Layer 10 of a small transformer language model trained on English Wikipedia (13 layers, counted from 0, width 96).
A neuron's activation on a vector x is GELU(weights . x), where the dot is the dot product.

Input weights of the MLP neurons that the questions are about. A number n stands for (n - 500) times 0.0015.
n6: 627 510 468 471 437 646 338 585 693 530 280 728 579 504 378 691 612 585 535 676 245 606 374 510 500 456 768 462 645 510 359 709 340 580 614 454 495 415 306 468 619 520 481 505 734 515 470 316 276 487 649 247 581 472 501 425 459 353 401 599 432 478 536 502 725 559 530 420 570 414 604 364 579 561 217 568 487 284 403 406 575 509 592 591 499 466 461 383 492 580 545 558 473 620 330 479
n10: 372 701 482 507 538 531 634 501 537 499 449 565 625 744 316 667 488 384 578 623 307 586 277 468 578 389 764 486 663 605 597 669 398 493 405 599 597 475 650 597 379 402 458 688 268 577 645 392 411 232 686 597 380 505 445 470 206 549 534 427 537 611 455 498 361 482 482 687 522 527 608 356 172 379 423 441 538 433 478 567 436 659 368 520 509 504 523 588 385 544 526 441 464 512 531 537
n23: 698 592 712 503 577 380 361 459 523 572 556 364 590 558 480 442 513 803 589 575 648 445 366 390 565 514 344 548 517 410 399 405 630 369 710 560 560 500 307 424 637 403 704 539 557 490 416 499 452 440 704 427 509 565 571 499 352 351 554 276 480 573 497 395 662 560 361 254 505 557 601 436 490 685 635 605 559 465 361 484 639 476 669 427 499 448 494 565 547 519 586 624 636 377 354 449
n31: 737 478 613 277 443 731 337 523 459 404 493 394 593 348 436 519 524 390 524 506 365 550 410 575 438 402 400 565 479 592 362 412 622 361 516 490 589 670 513 652 423 400 443 542 381 492 640 422 559 406 365 379 556 605 590 514 482 639 349 351 431 531 434 362 611 292 532 523 473 599 425 450 394 631 571 317 531 411 657 545 497 702 508 358 599 629 585 447 472 624 555 301 695 486 484 498
n34: 603 562 707 747 449 639 547 454 713 466 361 512 644 634 346 466 479 623 574 518 364 563 495 519 399 559 435 531 533 507 548 620 470 425 405 378 463 377 538 463 525 443 687 461 399 423 669 362 448 423 771 659 467 372 460 318 487 509 414 541 522 442 680 622 480 481 425 354 653 315 361 287 483 365 759 507 647 659 480 606 608 474 533 523 596 414 608 800 636 364 649 696 671 463 409 498
n42: 464 458 542 431 676 550 473 449 548 516 422 563 600 456 565 544 392 441 398 604 461 511 712 505 226 406 440 522 572 518 652 578 509 424 499 558 562 381 470 551 474 399 773 619 649 499 640 599 502 480 535 326 235 608 449 472 337 501 321 369 471 395 570 411 515 393 203 637 661 467 492 446 392 534 507 414 652 362 596 584 397 643 607 303 287 561 509 630 367 569 610 655 426 546 457 486
n46: 511 666 517 624 433 544 359 565 670 681 374 537 472 654 209 423 462 549 521 400 360 737 416 428 496 664 521 506 733 335 400 712 409 507 340 404 605 580 298 365 350 575 567 386 546 424 659 587 331 534 417 316 271 579 530 597 420 558 399 573 527 333 406 547 284 645 266 485 428 553 558 532 700 380 634 563 411 419 493 435 585 556 545 526 250 510 706 487 576 485 600 358 443 671 557 615
n47: 464 402 485 461 689 521 526 531 450 383 523 667 578 476 544 536 528 601 559 484 465 567 414 523 531 555 660 545 403 531 532 624 528 523 524 569 478 711 567 713 508 613 576 453 436 470 267 563 392 500 597 526 519 574 612 509 520 568 658 516 660 458 527 422 251 218 269 609 495 348 541 711 662 350 610 422 661 508 405 520 593 594 471 432 373 422 551 452 542 650 791 232 681 447 499 383
n56: 606 279 639 552 522 403 506 435 517 345 538 572 485 563 564 684 466 492 597 389 404 658 611 540 581 461 575 652 630 387 502 564 547 470 279 510 353 424 596 595 433 580 833 433 545 327 400 291 389 553 690 257 453 289 541 530 590 491 549 478 557 444 482 440 419 620 379 751 419 617 617 381 477 377 727 570 390 478 596 480 564 414 507 527 353 796 703 592 562 659 595 421 523 397 518 655
n64: 752 583 658 648 529 674 442 341 508 399 626 381 581 653 707 585 778 476 573 329 356 646 430 417 373 614 604 524 779 439 460 483 608 360 629 425 281 698 670 515 462 679 697 416 516 599 395 620 322 551 662 166 453 479 589 459 536 383 460 390 608 491 387 373 451 398 411 503 349 488 371 423 443 380 597 545 438 563 516 409 407 468 539 462 617 416 603 413 735 355 539 490 541 506 382 535
n70: 493 466 361 497 478 547 478 503 454 467 483 671 499 423 522 496 507 484 785 490 362 608 574 380 329 479 477 408 618 442 553 619 386 507 475 519 507 425 491 293 755 462 910 584 409 528 692 165 459 403 431 414 326 625 619 591 353 772 191 555 559 423 511 373 412 492 312 611 478 465 437 681 462 411 651 566 655 587 583 556 689 618 546 511 763 278 468 565 725 596 575 544 504 368 536 295
n77: 434 752 725 695 627 428 516 499 523 768 486 414 568 549 586 555 488 434 557 381 500 450 439 461 771 477 527 638 848 399 481 515 451 531 587 357 467 467 597 607 406 410 664 549 386 404 695 119 410 473 528 517 514 420 411 270 584 496 388 378 399 653 775 417 507 328 593 570 556 533 547 554 581 488 527 593 375 625 561 484 499 409 714 381 417 604 614 559 658 561 632 281 750 476 527 560
n81: 766 649 581 527 578 584 543 510 630 257 427 438 773 552 500 545 378 569 604 467 512 504 336 486 537 672 530 458 591 470 473 547 400 361 319 700 428 419 337 427 541 536 809 444 363 659 487 644 613 374 578 395 614 603 614 468 534 590 643 540 529 759 427 404 452 391 400 539 333 274 421 417 464 501 560 460 558 487 456 593 606 535 333 439 563 500 510 477 746 519 750 567 529 554 554 517
n86: 399 420 643 442 546 573 603 526 377 274 252 466 479 499 609 516 499 677 333 484 461 346 609 394 364 426 662 577 504 264 343 627 513 262 633 579 212 695 648 578 461 439 552 692 474 511 679 509 336 577 582 324 263 265 530 534 462 426 534 526 557 525 429 454 567 453 372 520 546 668 375 777 460 378 624 358 432 330 286 516 594 429 576 669 485 265 534 566 492 361 624 518 603 528 360 479
n88: 510 662 667 529 539 517 534 502 407 435 422 855 366 597 486 486 377 242 398 596 586 367 586 374 351 557 439 460 569 632 619 511 492 619 333 447 539 643 711 680 252 562 531 677 372 480 420 603 370 394 607 411 484 441 576 500 300 561 460 467 522 505 596 401 339 530 433 442 457 505 476 404 375 463 511 569 487 552 396 465 567 583 570 558 332 463 343 562 490 553 377 379 443 479 683 418
n96: 426 536 406 596 404 266 418 336 553 479 323 600 618 552 531 523 581 494 394 442 559 663 576 281 275 657 750 535 640 522 493 446 440 380 465 527 310 624 376 541 726 475 476 445 342 546 551 565 442 374 665 353 447 647 670 517 397 740 315 595 403 776 309 478 552 410 303 483 276 493 472 532 497 486 507 496 486 264 415 484 348 466 568 320 546 596 479 289 696 471 442 385 444 397 483 569
n97: 425 518 548 393 447 277 473 510 706 653 433 631 476 667 482 704 458 308 415 437 703 639 386 502 400 443 597 564 412 660 502 557 302 520 459 598 716 541 520 453 480 481 701 508 536 409 614 450 363 604 408 345 608 603 562 466 443 592 371 650 326 386 388 592 703 459 605 574 434 652 643 425 555 565 585 545 424 364 308 424 407 528 558 516 437 467 452 502 519 582 346 419 410 651 391 546
n100: 541 611 627 410 611 470 501 573 678 552 446 503 470 547 476 650 455 370 366 371 571 352 476 410 533 289 567 574 231 577 592 596 538 487 541 264 561 497 472 324 582 375 536 575 649 485 525 456 459 592 548 493 421 697 656 498 507 508 350 423 401 402 523 631 590 644 599 533 510 687 787 231 619 563 542 531 561 63 602 646 486 434 437 556 371 559 465 549 424 453 595 505 423 469 539 520
n105: 574 630 637 443 429 624 522 459 412 673 434 493 716 461 443 409 526 592 659 496 424 518 424 520 641 465 481 498 588 407 381 408 425 561 479 518 612 581 634 609 670 530 606 819 420 385 765 396 433 493 647 460 304 545 394 493 318 545 373 331 371 649 558 393 505 516 401 535 580 695 666 505 464 389 788 512 483 275 444 464 571 509 503 409 340 365 627 657 427 495 695 278 612 542 462 547
n109: 590 515 450 647 529 699 317 490 796 525 406 634 507 677 533 424 223 483 564 470 485 574 451 516 310 410 753 636 553 698 531 626 442 403 521 352 702 587 382 512 413 508 677 640 570 359 596 420 374 549 571 549 494 449 580 193 401 471 251 647 570 511 494 512 758 483 476 533 361 605 403 765 434 553 662 669 253 233 407 528 474 448 618 230 329 438 486 537 605 644 466 566 737 473 592 519
n111: 554 552 322 789 325 582 319 318 531 378 601 573 426 407 349 679 373 836 647 336 483 484 496 353 490 271 496 593 965 557 486 656 384 295 549 650 572 564 639 492 396 599 677 519 589 608 599 589 522 605 564 642 540 564 529 536 353 570 458 586 647 643 613 326 434 514 542 645 529 706 402 521 461 599 613 548 586 449 393 342 677 435 660 329 567 402 540 475 574 419 673 359 546 454 492 450
n113: 555 675 468 692 544 526 660 528 588 406 529 646 779 553 383 534 430 605 334 655 334 434 290 337 145 578 609 463 528 320 565 619 413 618 286 270 653 768 720 599 384 455 541 743 553 284 531 574 359 604 666 680 451 513 609 504 448 360 500 505 733 576 649 560 435 487 378 670 320 420 390 451 279 313 712 466 628 287 554 589 504 403 558 388 400 457 515 483 445 372 445 539 544 341 603 450
n114: 583 274 520 662 467 381 474 542 517 477 377 670 737 407 648 731 288 449 464 427 648 465 383 580 566 608 589 593 585 669 588 429 288 383 315 627 443 445 392 665 410 523 536 587 621 386 331 522 430 315 607 233 682 374 624 518 438 245 516 284 476 664 626 373 621 364 538 893 671 502 485 681 398 467 772 695 738 500 522 469 725 710 547 473 655 632 418 479 655 430 343 438 523 434 550 769
n118: 439 802 607 618 525 689 609 626 681 361 374 421 491 334 472 720 468 559 469 225 679 484 345 637 701 368 530 377 607 244 427 583 414 413 658 556 560 426 482 624 551 435 480 470 486 569 531 726 457 697 635 346 675 487 643 555 572 369 450 545 509 393 546 438 498 382 473 660 609 405 227 685 628 514 333 460 702 374 263 563 732 518 681 306 372 399 440 585 547 476 578 355 556 620 544 543
n130: 636 496 376 469 506 450 358 756 520 624 284 419 645 401 338 581 477 707 547 561 587 619 512 446 636 263 539 424 543 640 389 378 444 405 738 465 515 721 392 549 582 406 377 385 359 638 639 514 507 541 658 629 520 474 516 666 533 543 442 402 383 406 460 428 338 326 570 457 470 646 482 391 526 266 493 488 489 537 446 519 610 454 480 544 286 422 281 589 662 473 383 427 616 692 410 576
n150: 726 449 565 570 361 509 442 371 556 519 537 439 413 553 666 655 692 525 595 523 320 610 386 635 509 397 402 681 612 656 306 609 602 507 327 427 376 384 466 530 527 624 561 633 640 287 285 437 505 427 707 468 467 382 664 340 495 395 478 328 706 424 406 529 562 514 314 538 341 551 639 553 381 664 714 585 371 480 648 373 497 486 598 390 415 552 712 735 517 681 541 462 689 693 452 437
n152: 620 411 324 545 590 557 392 458 473 366 481 508 607 439 396 900 415 435 378 461 380 391 559 499 362 347 591 530 548 516 551 631 585 426 524 500 514 736 471 476 648 440 671 728 599 622 375 569 615 365 391 332 599 401 497 535 652 555 534 432 413 337 420 702 533 567 532 442 626 462 468 315 437 577 364 504 540 404 451 503 399 618 442 359 407 747 519 478 529 302 551 396 569 386 393 595
n157: 345 517 465 483 601 415 588 707 665 575 370 783 366 374 458 582 582 510 427 632 608 456 575 345 717 586 652 422 216 437 417 634 352 592 306 516 690 586 519 654 554 267 503 538 520 363 476 557 375 378 435 435 616 675 575 577 401 466 523 444 372 459 389 436 332 452 525 587 425 598 483 494 616 411 460 544 445 255 507 470 713 457 621 510 526 345 540 297 606 508 649 308 531 542 433 576
n161: 361 584 345 658 645 592 431 672 446 590 536 559 572 412 505 555 452 449 549 411 749 499 448 489 717 363 724 750 584 429 573 648 470 535 542 480 479 722 650 710 618 522 556 374 434 293 508 487 431 492 465 430 637 612 516 527 562 502 249 342 493 263 723 395 447 445 503 649 457 397 438 463 511 537 408 595 437 570 465 336 394 659 600 544 331 644 697 519 504 417 496 359 611 471 598 588
n175: 537 670 283 549 276 584 611 374 662 490 675 352 805 500 350 652 569 472 508 521 432 590 391 312 540 558 625 818 509 648 413 696 438 480 481 575 620 494 602 516 483 398 650 536 572 580 702 544 363 455 664 416 536 458 510 583 593 465 382 510 695 289 304 240 578 467 270 664 487 575 565 502 463 535 566 717 496 588 695 454 561 618 659 380 222 275 324 666 505 557 746 570 593 515 683 744
n181: 597 424 507 624 769 456 581 631 543 378 382 430 349 556 473 423 517 528 351 378 277 451 508 514 325 523 423 550 567 433 387 582 643 475 461 559 626 561 358 431 332 437 691 392 693 523 350 454 422 416 417 479 483 620 469 526 400 524 451 633 604 396 548 517 502 645 531 378 694 409 675 458 520 333 495 389 419 461 470 372 468 514 379 507 457 464 404 446 557 373 610 253 436 566 238 487
n182: 485 560 518 593 477 553 601 476 551 413 485 580 550 520 587 467 275 489 478 492 648 536 519 568 701 325 638 546 530 494 443 412 694 476 404 445 418 754 732 427 491 442 551 467 377 389 516 497 578 517 379 397 632 409 460 461 374 425 447 467 675 313 598 459 608 496 435 658 534 413 497 794 399 471 625 519 521 535 472 361 586 526 534 532 611 448 431 493 772 557 519 543 710 299 361 472

Each question shows a token from some text and the vector x that enters the MLP there. A number n stands for (n - 500) times 0.0094.

"ss": 524 435 434 559 459 632 319 654 410 518 533 388 297 398 473 460 461 488 556 407 422 538 582 503 495 566 567 459 466 485 538 384 474 613 598 514 542 407 466 518 470 519 486 520 600 508 497 557 804 509 522 558 669 486 435 470 570 557 660 495 538 515 587 508 490 494 373 544 569 392 529 536 527 372 469 271 451 574 380 367 471 406 594 425 529 637 530 532 501 562 504 405 564 595 802 443
The neuron with the highest activation: n118

"c": 507 446 480 468 631 454 551 491 348 529 465 459 341 425 600 465 475 495 455 402 546 348 518 580 502 510 525 460 534 466 540 547 381 492 437 613 415 538 592 507 393 496 434 661 430 488 407 445 673 483 475 617 532 561 393 507 448 444 578 533 650 568 419 622 364 386 338 566 460 553 372 509 665 414 619 131 518 561 482 277 473 400 645 431 471 531 553 465 540 381 387 618 577 488 396 502
The most active neuron and its activation: n86, at about 3

" 2": 628 477 489 463 466 527 446 527 541 416 480 533 433 449 567 280 465 546 564 568 456 444 475 591 595 506 465 548 499 546 688 523 515 416 513 485 533 418 576 485 646 482 479 455 504 492 545 546 636 497 586 505 516 451 224 487 510 444 469 533 459 352 306 597 521 492 542 451 488 484 496 469 521 573 553 299 462 545 372 353 546 464 649 508 456 606 450 318 577 499 506 426 471 591 537 436
The three highest activations, in order: n130, n182, n6

" are": 468 534 438 497 496 378 588 582 521 460 484 542 576 528 517 377 461 432 464 568 525 502 466 524 445 478 589 522 540 375 887 538 508 533 501 399 477 461 557 442 455 512 522 570 459 437 488 556 605 517 457 533 423 508 286 518 531 511 548 509 565 455 392 393 428 437 453 532 466 456 450 487 503 414 551 530 558 474 513 519 499 525 458 480 518 508 557 450 540 452 479 584 503 515 441 537
The neuron with the highest activation: n113

".": 520 455 539 594 522 464 420 535 460 501 546 486 551 478 562 359 406 530 540 633 433 534 447 454 525 558 457 486 551 510 659 500 505 426 456 505 455 423 541 586 562 560 524 515 492 405 439 480 738 418 480 558 479 404 241 562 525 489 623 463 541 468 436 527 494 589 434 460 460 414 485 579 569 747 622 367 494 524 469 346 542 500 581 477 555 567 510 585 521 462 425 591 558 521 571 474
Which two neurons fire most, strongest first? n150, n23

" (": 481 547 552 398 543 430 479 516 498 510 428 391 512 395 476 371 451 460 543 569 517 432 415 664 581 558 269 407 464 445 660 567 388 444 484 554 441 392 462 476 589 543 607 430 475 436 468 505 361 521 490 427 561 482 232 573 561 550 532 549 442 574 493 512 433 478 543 420 565 594 464 558 565 569 580 556 474 479 493 629 482 613 513 463 449 535 635 199 486 450 437 478 545 461 613 515
Which two neurons fire most, strongest first? n81, n77

"act": 399 458 661 469 494 623 549 555 412 464 379 350 354 532 574 424 567 436 544 259 508 427 575 509 640 544 621 498 564 380 566 490 583 608 418 584 435 333 483 477 340 623 457 469 559 467 410 424 549 505 625 605 496 381 236 475 665 558 584 394 471 563 628 469 492 529 450 449 503 504 596 577 496 489 466 293 437 459 489 488 456 536 501 598 484 513 542 580 599 475 537 708 528 460 574 472
The three highest activations, in order: n77, n56, n86

"born": 461 572 498 444 435 452 420 511 435 521 378 378 450 447 584 361 522 486 567 543 735 433 427 545 388 509 362 603 458 367 639 480 351 547 687 546 474 447 422 455 576 368 421 673 563 407 563 530 593 463 352 489 455 475 259 418 559 503 450 414 461 522 611 592 578 529 526 461 643 505 639 480 488 603 583 456 422 510 539 420 493 451 541 311 379 497 485 579 399 561 387 379 594 528 515 521
The neuron with the highest activation: n105

" writer": 517 493 514 569 507 350 444 448 517 451 455 415 418 387 497 476 557 525 578 342 562 489 482 446 440 458 259 464 407 421 674 518 604 620 667 541 489 388 396 540 619 505 541 564 577 564 509 457 571 664 548 512 564 476 226 441 481 438 466 488 675 466 607 599 574 470 546 396 398 514 541 476 624 440 537 392 667 437 462 554 455 510 495 439 378 378 432 547 465 415 526 552 487 495 532 442
The neuron with the highest activation: n23

"1": 593 452 547 527 469 558 464 515 555 523 513 458 310 525 652 320 538 436 406 474 510 459 513 775 418 537 398 439 330 409 523 442 528 509 605 428 408 409 578 516 571 518 648 519 488 592 422 654 479 494 382 342 444 512 346 518 612 485 471 562 469 439 422 563 576 395 421 510 549 476 555 518 433 541 537 398 461 620 574 275 487 489 546 525 663 614 624 316 563 499 372 309 432 469 547 333
The most active neuron and its activation: n64, at about 2.5

"The": 451 516 447 436 450 486 449 507 528 490 388 545 521 502 471 99 486 352 561 466 532 529 546 377 449 486 537 502 467 512 637 451 465 436 481 576 479 430 501 492 481 514 499 503 482 489 579 458 496 520 523 495 338 527 223 514 447 535 585 559 464 452 542 515 401 485 433 401 528 484 497 493 522 435 454 556 503 480 511 431 414 499 509 429 514 546 566 463 511 486 349 491 525 479 510 572
The neuron with the highest activation: n46

" a": 513 458 520 506 501 418 381 478 478 468 436 491 458 561 571 252 428 452 473 512 452 434 533 424 533 499 505 513 582 466 636 474 495 490 514 569 631 613 481 611 416 610 559 431 519 434 551 509 758 618 448 558 473 572 401 459 486 588 572 586 466 504 398 536 483 573 455 427 382 484 496 526 463 514 627 204 418 527 386 502 483 445 582 366 396 577 492 284 428 517 377 600 636 447 620 518
Which two neurons fire most, strongest first? n109, n96

" and": 456 503 536 487 504 539 523 521 442 531 489 590 509 491 515 301 432 486 500 487 449 483 604 422 481 529 558 498 618 643 862 443 506 521 489 522 393 409 481 435 417 501 516 472 432 513 457 472 695 404 399 458 490 542 354 475 387 506 433 504 527 536 518 497 416 520 487 506 489 421 494 588 568 406 485 579 486 477 461 427 489 547 448 473 443 466 537 473 466 487 461 515 441 478 483 421
The neuron with the highest activation: n88

" Lev": 591 522 542 498 525 462 405 534 449 555 541 504 368 512 589 627 465 431 503 401 536 452 479 426 629 500 649 440 402 525 385 484 485 533 404 604 510 499 485 518 443 377 456 316 535 459 599 531 886 575 439 539 570 495 414 593 493 546 479 444 425 508 478 537 456 549 574 476 469 500 465 537 588 531 473 195 497 562 449 589 464 408 525 583 552 470 499 576 456 400 435 622 387 622 606 535
The neuron with the highest activation: n130

"\n\n": 533 530 458 512 575 440 493 540 531 535 509 485 473 502 493 375 486 380 483 513 468 536 468 623 543 511 537 527 457 477 866 554 561 503 540 477 394 356 525 465 529 483 559 527 526 443 540 483 462 554 533 521 510 511 296 566 472 600 604 494 501 515 266 422 474 445 480 691 579 518 504 504 473 547 412 523 501 477 473 567 451 524 490 529 490 525 475 472 494 397 590 478 524 437 542 520
The most active neuron and its activation: n10, at about 1.8

" program": 522 468 491 564 453 443 517 481 501 440 521 509 446 430 392 422 544 546 435 540 462 499 439 506 454 530 441 368 607 483 764 406 575 666 480 428 383 546 563 360 403 569 526 573 532 498 422 423 587 518 525 537 419 571 219 404 481 419 574 495 559 494 597 453 444 556 414 504 425 528 470 488 537 474 490 271 561 474 574 506 490 606 467 506 333 488 398 452 571 439 469 537 362 525 521 469
The neuron with the highest activation: n113

"x": 556 419 482 474 531 380 457 670 404 432 440 492 364 498 409 450 451 555 548 484 539 460 549 454 502 538 396 554 465 547 497 475 631 427 416 470 447 401 493 481 452 459 423 602 548 459 551 519 820 433 565 487 554 484 225 483 513 555 498 565 455 553 405 396 477 464 423 465 596 504 567 583 533 634 438 221 453 443 535 529 481 485 442 566 553 588 447 422 469 532 359 530 483 537 545 425
The most active neuron and its activation: n31, at about 1.1

" Girls": 537 455 573 582 466 476 542 427 591 495 520 506 488 521 528 469 517 580 584 521 446 524 456 455 496 535 327 534 484 516 656 391 577 542 555 428 540 428 392 424 492 475 540 610 579 464 454 475 718 506 526 590 578 493 232 464 458 470 329 534 466 409 471 480 628 582 511 492 487 604 560 391 637 478 475 238 543 487 537 603 482 396 387 552 432 603 457 338 311 459 425 495 396 520 516 504
The three highest activations, in order: n100, n181, n42

" partic": 396 476 557 616 395 531 367 340 475 425 568 462 404 537 725 508 456 376 514 342 616 579 538 538 523 514 584 428 505 308 573 384 536 715 486 526 408 586 364 452 468 470 560 508 399 412 476 480 544 580 549 437 470 418 299 547 518 524 431 458 491 452 441 428 573 618 382 492 466 497 443 457 645 323 411 265 446 453 315 492 476 395 536 540 467 412 477 441 538 423 584 536 361 606 585 536
Which two neurons fire most, strongest first? n64, n86

"us": 498 439 480 546 510 407 495 565 449 448 487 362 643 607 406 474 464 577 487 450 483 434 478 470 643 599 388 545 523 535 642 394 511 523 594 498 466 487 509 505 398 519 547 540 457 449 482 461 776 477 546 607 466 569 157 504 474 468 489 474 584 496 442 480 437 434 497 483 526 472 499 514 447 600 616 272 506 521 474 535 488 485 562 560 573 486 518 521 558 413 522 535 410 509 543 524
Which two neurons fire most, strongest first? n34, n81

"í": 542 574 352 408 573 446 527 360 486 374 479 370 502 422 581 495 398 532 455 522 594 412 671 400 563 599 552 353 487 494 504 424 534 470 640 462 455 495 287 529 471 506 405 417 555 517 532 463 690 533 597 478 496 474 327 512 416 571 498 477 586 595 527 550 498 463 446 373 418 533 405 498 572 610 562 216 395 593 413 515 509 427 469 534 515 723 522 257 419 322 471 565 474 507 527 607
The most active neuron and its activation: n96, at about 2.3

"L": 438 458 413 559 479 507 300 509 492 502 490 542 476 553 580 323 346 423 622 376 392 566 625 568 435 644 282 387 423 433 639 490 523 506 465 465 477 411 382 465 375 468 474 435 573 463 409 566 665 441 633 534 538 581 409 480 484 567 490 458 546 358 487 551 447 416 475 521 393 472 608 404 533 603 509 303 384 444 452 381 546 528 522 485 442 543 465 463 516 518 488 612 253 691 619 447
The three highest activations, in order: n46, n42, n181

" Aur": 517 526 480 416 521 475 567 603 460 574 476 472 229 450 506 518 502 253 456 454 581 489 464 401 582 372 511 548 473 446 545 555 616 536 476 583 512 481 524 462 617 500 496 398 512 414 535 462 908 486 474 507 519 511 398 474 599 593 524 489 490 529 492 511 554 484 546 509 560 503 532 569 588 619 527 233 427 579 431 394 467 367 628 496 513 545 602 550 475 400 395 489 457 545 595 540
The most active neuron and its activation: n161, at about 1.8

"i": 470 426 507 628 564 413 471 457 392 462 503 441 592 467 517 465 489 644 403 511 538 421 511 418 565 508 423 444 481 553 652 487 585 439 496 610 531 542 480 500 557 601 512 490 496 565 467 455 718 504 459 580 479 533 211 435 413 508 553 558 612 526 437 480 566 456 530 412 394 487 487 611 499 665 627 356 555 497 354 467 464 416 600 317 525 538 416 415 448 497 459 353 471 528 407 377
The three highest activations, in order: n111, n23, n96

" 1952": 535 398 516 419 470 428 378 478 465 399 425 416 449 432 562 492 562 479 526 566 554 323 405 628 482 464 483 443 525 503 671 320 493 792 549 501 494 456 387 604 627 312 402 584 588 500 455 490 514 496 481 483 554 564 381 458 562 478 430 567 612 581 505 541 658 594 402 391 599 483 669 432 411 604 519 455 391 460 606 490 432 415 388 339 326 502 468 642 478 455 520 531 369 561 458 332
The neuron with the highest activation: n100

" part": 469 499 609 530 436 467 418 579 451 454 480 487 413 467 400 515 493 559 510 380 511 449 542 487 611 472 564 434 525 359 664 515 543 599 468 525 543 424 383 570 465 520 525 335 460 468 508 525 738 564 589 587 462 370 287 526 575 516 585 465 513 511 484 564 484 449 369 493 494 521 500 590 543 556 629 135 451 538 427 556 558 570 413 321 470 437 344 446 436 545 426 531 469 616 535 478
The neuron with the highest activation: n118

"if": 411 440 390 373 518 493 549 447 492 474 479 563 573 529 572 453 402 465 575 419 531 519 511 406 527 495 422 360 500 458 478 461 476 533 573 514 433 576 400 380 452 495 383 489 453 481 509 612 859 477 395 560 525 528 363 462 470 544 525 543 537 473 419 465 487 376 552 462 573 497 562 381 542 535 451 198 527 437 375 347 368 392 613 465 612 472 500 612 464 377 369 474 398 585 661 479
The neuron with the highest activation: n130

" of": 483 467 477 536 512 497 527 500 498 512 459 485 449 431 533 434 438 430 528 466 516 426 525 453 475 530 399 588 538 482 769 515 480 524 503 572 496 416 422 561 513 469 627 498 545 451 457 482 681 451 521 480 528 494 157 495 501 463 469 494 420 449 541 499 602 471 499 568 338 487 593 559 565 449 524 687 500 563 455 445 465 421 594 430 538 572 516 458 537 465 378 485 539 430 522 543
The neuron with the highest activation: n114

" usually": 455 563 479 506 489 387 547 598 486 473 508 440 616 528 494 427 441 462 447 550 489 539 459 489 461 465 531 459 541 430 888 531 500 536 537 451 480 503 574 468 457 500 483 577 450 474 473 582 615 466 451 509 437 529 292 505 548 498 535 460 527 453 479 408 399 471 457 494 487 445 493 481 435 343 514 457 538 498 530 427 518 492 489 475 514 510 539 478 513 439 464 603 599 554 404 490
The most active neuron and its activation: n113, at about 2.7

" 36": 657 480 515 475 511 528 494 500 493 355 549 433 536 482 609 237 461 529 527 479 439 519 445 594 560 501 440 530 444 438 664 509 480 420 524 607 499 487 468 610 547 558 437 379 617 523 500 588 672 603 511 484 512 504 310 487 443 431 590 385 582 426 441 519 630 523 531 413 479 421 408 546 499 631 457 307 448 437 437 426 494 495 505 550 457 490 512 393 618 459 572 571 285 572 462 428
The neuron with the highest activation: n81

"ch": 473 521 481 406 520 406 551 487 423 528 375 531 375 483 534 440 479 503 438 384 520 365 618 396 663 519 374 453 458 432 502 420 510 378 508 369 558 498 356 378 398 500 397 465 533 493 534 405 847 458 622 561 620 453 320 606 488 569 504 510 501 558 530 556 537 506 497 450 490 530 465 450 606 597 432 232 475 555 555 475 458 373 491 506 515 525 529 388 429 378 395 549 521 514 458 474
The three highest activations, in order: n181, n130, n100

"quir": 538 536 444 363 503 423 387 617 547 580 512 455 402 559 463 616 426 343 585 418 489 418 575 407 486 425 518 408 505 283 428 486 503 571 409 573 453 435 421 436 463 454 445 489 580 510 590 529 790 495 312 505 499 385 288 535 513 529 508 518 505 531 467 543 442 521 495 449 607 486 516 504 492 640 412 273 587 553 419 365 445 491 442 507 586 442 513 553 519 543 383 627 510 506 658 581
The neuron with the highest activation: n152

"\n": 561 489 458 477 508 414 463 506 423 526 552 431 418 453 475 549 505 430 552 452 547 344 557 682 461 433 424 489 514 435 722 468 635 494 558 508 478 394 483 502 553 492 641 360 560 481 473 442 311 640 425 468 594 441 235 493 486 686 550 495 593 526 457 525 471 501 570 678 497 487 531 501 512 549 559 493 519 336 588 548 511 497 580 532 483 581 575 414 458 485 538 432 512 523 510 368
Which two neurons fire most, strongest first? n56, n100

" ob": 538 513 466 386 474 445 446 595 471 491 499 417 349 415 498 530 509 390 397 521 654 503 452 645 479 494 632 449 536 411 537 575 480 612 508 490 439 627 354 682 574 592 627 414 451 441 489 569 747 619 599 467 618 431 474 569 503 494 488 493 513 521 524 643 410 616 541 450 412 409 447 521 580 274 574 214 581 528 484 549 498 520 531 426 490 474 549 390 442 449 426 504 435 324 554 569
The neuron with the highest activation: n118

" an": 444 452 574 408 426 549 481 507 615 590 400 646 487 428 476 218 527 528 468 498 540 568 513 460 552 511 491 494 550 463 716 555 346 549 526 460 401 485 507 502 546 442 567 466 450 537 521 469 691 433 500 485 502 386 373 471 541 501 529 447 569 454 489 532 421 513 449 425 362 538 570 593 642 367 530 357 535 466 596 463 522 404 418 441 548 527 373 486 641 456 431 402 422 628 510 660
Which two neurons fire most, strongest first? n46, n130

" mo": 462 625 531 504 542 436 452 464 400 381 578 399 492 504 656 452 433 427 518 448 590 539 527 675 450 461 438 604 547 572 581 484 374 524 614 457 365 615 497 404 518 499 400 539 429 506 447 529 591 615 428 625 458 579 380 443 586 539 618 384 465 382 551 488 371 590 410 491 339 555 520 468 720 368 506 189 437 400 499 453 443 474 662 653 501 489 359 390 543 372 578 569 420 584 392 591
The neuron with the highest activation: n130

"2002": 554 454 542 454 517 587 400 595 467 440 375 410 424 515 500 398 567 556 491 516 481 454 451 547 455 517 418 506 504 627 704 428 506 749 615 512 333 389 480 555 635 433 552 481 596 558 504 482 521 515 586 394 502 468 296 319 478 381 380 572 490 445 316 624 534 542 381 399 517 465 573 440 508 623 469 418 409 461 428 525 447 528 503 417 469 523 611 537 473 432 419 501 412 459 407 394
The most active neuron and its activation: n6, at about 2.6

" o": 435 459 597 462 584 476 385 495 453 430 479 443 378 463 516 417 570 312 396 547 538 479 429 506 532 387 476 582 486 542 614 638 493 463 560 525 517 526 468 527 452 568 487 427 452 467 633 588 718 581 518 542 478 487 346 411 481 584 543 477 510 499 419 431 462 612 448 491 417 447 517 609 691 554 632 214 600 516 465 276 419 524 462 439 529 577 558 218 364 487 525 486 538 400 406 604
The neuron with the highest activation: n31

"1992": 570 378 454 489 566 510 384 579 494 443 460 360 458 415 443 342 574 516 521 582 654 382 354 602 540 498 407 549 455 502 684 476 497 696 570 508 528 370 437 611 585 427 495 489 504 630 442 505 576 491 468 351 471 430 298 364 465 392 514 600 599 478 471 643 563 514 437 380 514 531 671 437 412 619 499 504 529 599 516 473 522 500 470 386 447 500 559 516 580 371 491 498 565 506 415 416
The neuron with the highest activation: n23